Layer 7 of a small transformer language model trained on English Wikipedia (12 layers, counted from 0, width 128).
A neuron's activation on a vector x is GELU(weights . x), where the dot is the dot product.
The model reads these tokens: " p" "h" "ot" "og" "ra" "p" "h"

The vector x that enters this layer's MLP at each token. A number n stands for (n - 500) times 0.0086.
0 " p": 848 709 431 390 517 236 477 492 187 802 452 382 385 488 511 543 795 523 481 498 567 717 98 520 698 583 515 120 419 420 643 307 479 442 182 437 428 686 566 480 454 608 626 553 404 703 470 501 652 381 631 388 317 643 723 410 711 595 543 459 625 466 625 427 607 666 256 531 443 471 737 611 612 197 594 873 574 340 787 619 397 495 384 229 426 453 425 573 452 473 344 576 555 355 509 340 356 469 553 596 489 398 456 606 345 342 387 554 498 756 694 585 336 338 745 579 542 581 429 486 582 384 375 411 497 447 462 581
1 "h": 284 399 364 324 254 575 345 422 532 385 518 729 257 446 822 523 609 706 803 341 523 523 601 643 323 399 489 602 349 332 628 232 343 643 508 582 338 769 434 312 504 525 525 621 539 328 583 527 762 529 498 490 437 317 548 558 600 600 410 226 384 455 378 816 561 426 287 565 389 782 599 479 232 498 890 473 576 658 704 332 638 425 397 544 272 556 422 613 563 497 642 418 489 418 766 437 334 435 460 422 504 522 578 553 465 737 499 565 688 278 574 316 653 700 674 378 251 600 640 564 367 524 242 722 392 490 381 563
2 "ot": 417 580 270 520 298 508 517 682 613 368 312 623 509 724 532 426 634 730 604 479 657 684 396 566 567 385 418 406 297 611 835 381 364 602 447 390 693 818 500 296 590 480 460 434 703 447 468 415 700 405 744 514 388 419 566 435 613 778 352 422 191 456 548 650 596 420 874 453 627 574 313 498 230 644 642 452 680 778 307 472 474 423 434 586 567 422 379 594 544 457 463 580 505 649 240 430 543 506 674 533 572 382 436 267 570 499 634 275 601 261 536 295 685 447 621 277 236 512 846 457 331 421 406 597 557 231 359 370
3 "og": 622 289 203 435 346 639 395 532 531 649 280 771 493 720 411 540 657 501 558 505 531 550 543 592 679 495 363 697 316 497 650 624 237 659 684 696 377 697 438 602 362 451 575 542 823 206 284 435 976 477 670 447 436 572 393 357 577 665 604 241 401 528 428 530 334 442 562 306 244 451 317 386 414 613 809 226 615 481 483 576 494 583 504 399 527 394 294 707 493 625 703 675 703 689 705 445 525 483 594 467 334 225 453 469 473 453 680 430 751 468 493 266 400 500 371 385 264 704 520 429 442 388 380 602 551 522 452 458
4 "ra": 320 446 374 353 403 723 427 507 498 329 310 874 402 595 290 454 509 518 864 634 353 649 417 811 540 456 393 523 573 747 731 188 442 549 696 315 520 754 518 533 396 596 476 428 645 570 164 526 796 440 644 389 336 501 401 407 573 540 549 272 237 348 513 599 623 689 436 738 343 621 327 407 511 718 827 280 471 615 454 348 514 593 390 572 722 453 441 633 464 292 527 596 606 622 418 426 573 249 501 604 443 492 227 258 488 631 564 392 679 356 412 360 532 631 366 428 314 659 461 638 392 464 446 619 599 401 575 602
5 "p": 492 364 559 545 269 536 372 517 461 590 384 637 637 557 326 549 642 484 885 498 471 673 287 649 465 323 353 641 490 727 874 377 360 565 562 464 310 565 488 280 430 500 398 359 868 497 299 478 896 570 499 310 291 481 365 387 414 589 435 336 72 457 433 530 550 656 445 471 422 497 327 245 409 517 855 406 552 415 381 553 845 624 618 511 589 436 294 709 601 379 630 410 410 805 594 486 577 610 492 484 450 493 283 319 541 545 556 386 649 379 296 231 494 503 750 461 452 672 634 426 694 677 571 593 460 586 445 557
6 "h": 277 375 449 438 288 502 420 384 579 414 423 677 373 391 653 528 704 594 870 332 658 592 452 748 292 464 430 619 452 540 723 218 401 536 506 524 211 638 518 389 549 425 466 501 744 498 383 520 927 521 568 363 487 299 432 507 521 549 444 222 169 438 366 476 569 531 351 676 309 790 589 529 399 608 896 260 530 458 452 341 678 580 564 623 536 519 359 676 614 550 642 444 540 650 757 261 499 544 498 367 464 554 336 348 420 687 516 524 562 383 457 255 511 625 759 364 262 750 536 549 419 508 280 708 414 690 470 455

Each question shows the input weights of one neuron of the MLP. A number n stands for (n - 500) times 0.00054.

n71: 626 487 280 334 500 576 435 320 448 480 343 565 642 500 574 461 549 391 544 359 576 698 744 506 473 510 385 414 535 398 668 369 531 562 497 624 626 442 500 583 652 622 555 547 468 515 479 467 597 401 614 605 510 535 488 559 459 171 470 584 336 367 476 444 507 655 456 616 468 565 426 684 580 433 338 358 675 287 356 471 627 426 493 548 394 468 669 665 229 454 678 377 449 562 423 490 301 408 594 526 481 547 477 443 733 454 467 533 331 577 325 605 566 636 503 621 555 520 654 550 632 416 451 400 578 416 545 391
Its three highest activations, in order, are on tokens 4 "ra", 6 "h", 5 "p"

n117: 439 506 481 534 440 412 467 436 488 448 537 531 623 433 674 541 475 463 452 580 393 335 442 583 361 500 518 488 582 585 542 582 566 536 344 628 515 513 506 561 267 414 618 653 442 564 391 591 507 724 449 528 407 524 559 554 607 497 570 528 698 461 294 465 366 552 385 360 622 625 388 261 424 244 436 606 537 456 423 731 487 497 421 365 503 534 500 370 491 522 517 558 331 437 598 544 433 572 205 494 593 448 326 591 362 835 522 472 658 607 435 522 626 506 564 543 478 575 577 443 519 516 554 497 616 262 553 475
On which token does it fire most, and how strongly? 0 " p", at about 0.33

n190: 381 369 570 626 451 455 291 475 426 500 555 569 511 496 754 347 535 524 477 452 605 569 665 487 486 627 693 503 483 497 463 566 558 503 362 622 568 575 445 490 273 592 617 354 387 532 544 384 776 544 466 347 596 459 370 473 290 363 510 593 500 411 414 479 486 425 614 481 510 524 709 390 324 282 561 500 407 375 422 493 341 418 569 595 551 319 656 451 445 576 363 415 626 368 585 633 490 605 493 751 524 383 769 530 382 633 348 241 493 653 496 469 750 435 468 470 420 701 418 619 529 450 836 376 489 569 510 388
On which token does it fire most, and how strongly? 1 "h", at about 0.13

n98: 581 611 615 583 424 282 444 410 676 544 316 325 646 483 308 526 438 474 547 539 645 559 564 332 429 403 513 522 497 612 614 362 258 614 610 537 474 544 591 382 663 649 468 462 696 555 376 476 556 654 484 645 335 398 285 475 433 384 667 516 460 556 344 510 530 442 398 674 679 520 581 656 500 423 494 528 448 342 506 399 450 624 603 439 516 584 480 421 529 697 452 507 595 467 593 467 490 582 487 280 565 544 233 478 618 488 513 460 430 506 417 609 617 330 460 538 356 558 549 566 755 497 662 265 483 481 364 339
Which token does this neuron like most? 5 "p"

n164: 651 629 562 641 533 471 425 680 493 388 486 518 576 431 461 543 406 521 233 525 674 393 517 398 433 418 521 437 518 325 577 507 481 575 493 497 464 522 328 637 471 639 521 358 770 450 272 598 699 571 420 489 504 493 659 638 767 560 664 397 570 616 589 226 529 597 668 601 746 565 550 324 317 394 430 454 314 500 800 468 231 653 436 426 585 639 554 212 414 551 430 552 459 609 433 628 430 477 581 554 507 535 369 413 454 473 496 573 540 479 611 355 447 515 485 437 399 397 515 411 511 293 760 293 723 418 268 418
Its two highest activations, in order, are on tokens 0 " p", 2 "ot"

n255: 383 378 500 647 514 511 653 432 516 445 500 517 396 557 517 623 204 276 348 593 472 479 326 460 580 277 596 370 671 567 497 496 511 623 443 453 451 456 538 507 660 600 591 436 645 688 611 318 549 493 609 334 552 524 441 487 558 464 356 615 557 547 506 500 450 634 289 451 565 549 437 403 466 306 750 359 395 708 528 322 640 477 448 228 607 497 647 518 521 468 591 457 598 451 356 472 731 449 446 634 639 490 805 449 503 441 531 301 486 620 504 337 619 536 428 490 451 597 361 745 678 424 303 248 569 563 396 483
Which token does this neuron like most? 4 "ra"

n138: 814 469 552 320 667 569 537 560 406 561 580 381 620 688 352 767 425 484 497 465 477 503 541 774 590 587 662 551 503 477 431 526 603 362 483 401 272 308 497 503 619 529 561 453 581 569 370 488 766 516 462 523 600 519 555 512 557 378 434 294 281 491 384 306 497 349 396 497 500 581 288 483 528 612 437 476 458 392 535 458 533 577 684 586 618 384 513 523 429 357 449 527 473 480 579 385 582 578 530 595 474 579 326 302 402 588 309 438 546 554 457 634 544 652 417 592 416 410 670 398 584 527 689 377 547 531 436 404
Which token does this neuron like most? 5 "p"

n116: 525 538 483 577 464 404 286 567 415 377 584 390 389 404 539 714 454 632 547 464 639 474 608 450 530 637 391 535 532 487 490 355 635 584 269 541 416 354 464 446 833 529 598 629 529 470 396 485 476 516 579 407 429 503 448 352 423 377 531 523 245 609 449 782 664 544 401 494 417 411 516 580 580 461 382 458 539 467 452 516 413 522 479 655 555 370 598 327 369 523 545 255 585 665 433 530 618 616 645 286 649 354 553 436 439 562 546 500 540 413 612 464 605 476 490 510 470 591 549 519 738 621 723 352 466 616 523 200
On which token does it fire most, and how strongly? 6 "h", at about 0.52

n186: 450 441 399 484 385 590 682 496 507 437 433 405 629 511 649 575 428 489 462 426 363 642 462 619 471 631 538 653 552 471 455 382 598 432 256 568 613 437 543 493 422 574 617 603 395 490 572 399 234 615 500 482 500 469 450 657 465 593 400 613 518 669 804 627 456 474 368 413 591 507 369 337 671 342 684 655 337 399 560 507 369 517 477 553 556 549 639 482 511 607 507 485 448 468 441 283 185 526 752 295 571 386 439 559 531 799 351 529 478 388 590 377 709 415 412 734 468 554 424 531 252 328 766 416 567 395 383 669
Which token does this neuron like most? 0 " p"

n15: 403 463 591 769 546 468 480 368 668 645 469 652 629 443 303 472 647 483 540 373 279 230 419 487 281 528 507 327 771 236 486 353 621 520 479 580 483 486 362 633 417 552 528 607 432 513 463 453 585 435 483 682 552 418 516 577 674 464 400 379 564 510 535 369 645 446 601 676 262 559 396 622 493 473 415 356 517 409 548 514 528 487 229 637 589 497 493 528 528 346 449 653 684 689 391 472 517 507 661 335 531 662 560 389 633 376 455 669 514 534 546 454 602 685 507 656 503 500 556 224 413 518 331 493 565 347 514 383
Which token does this neuron like most? 4 "ra"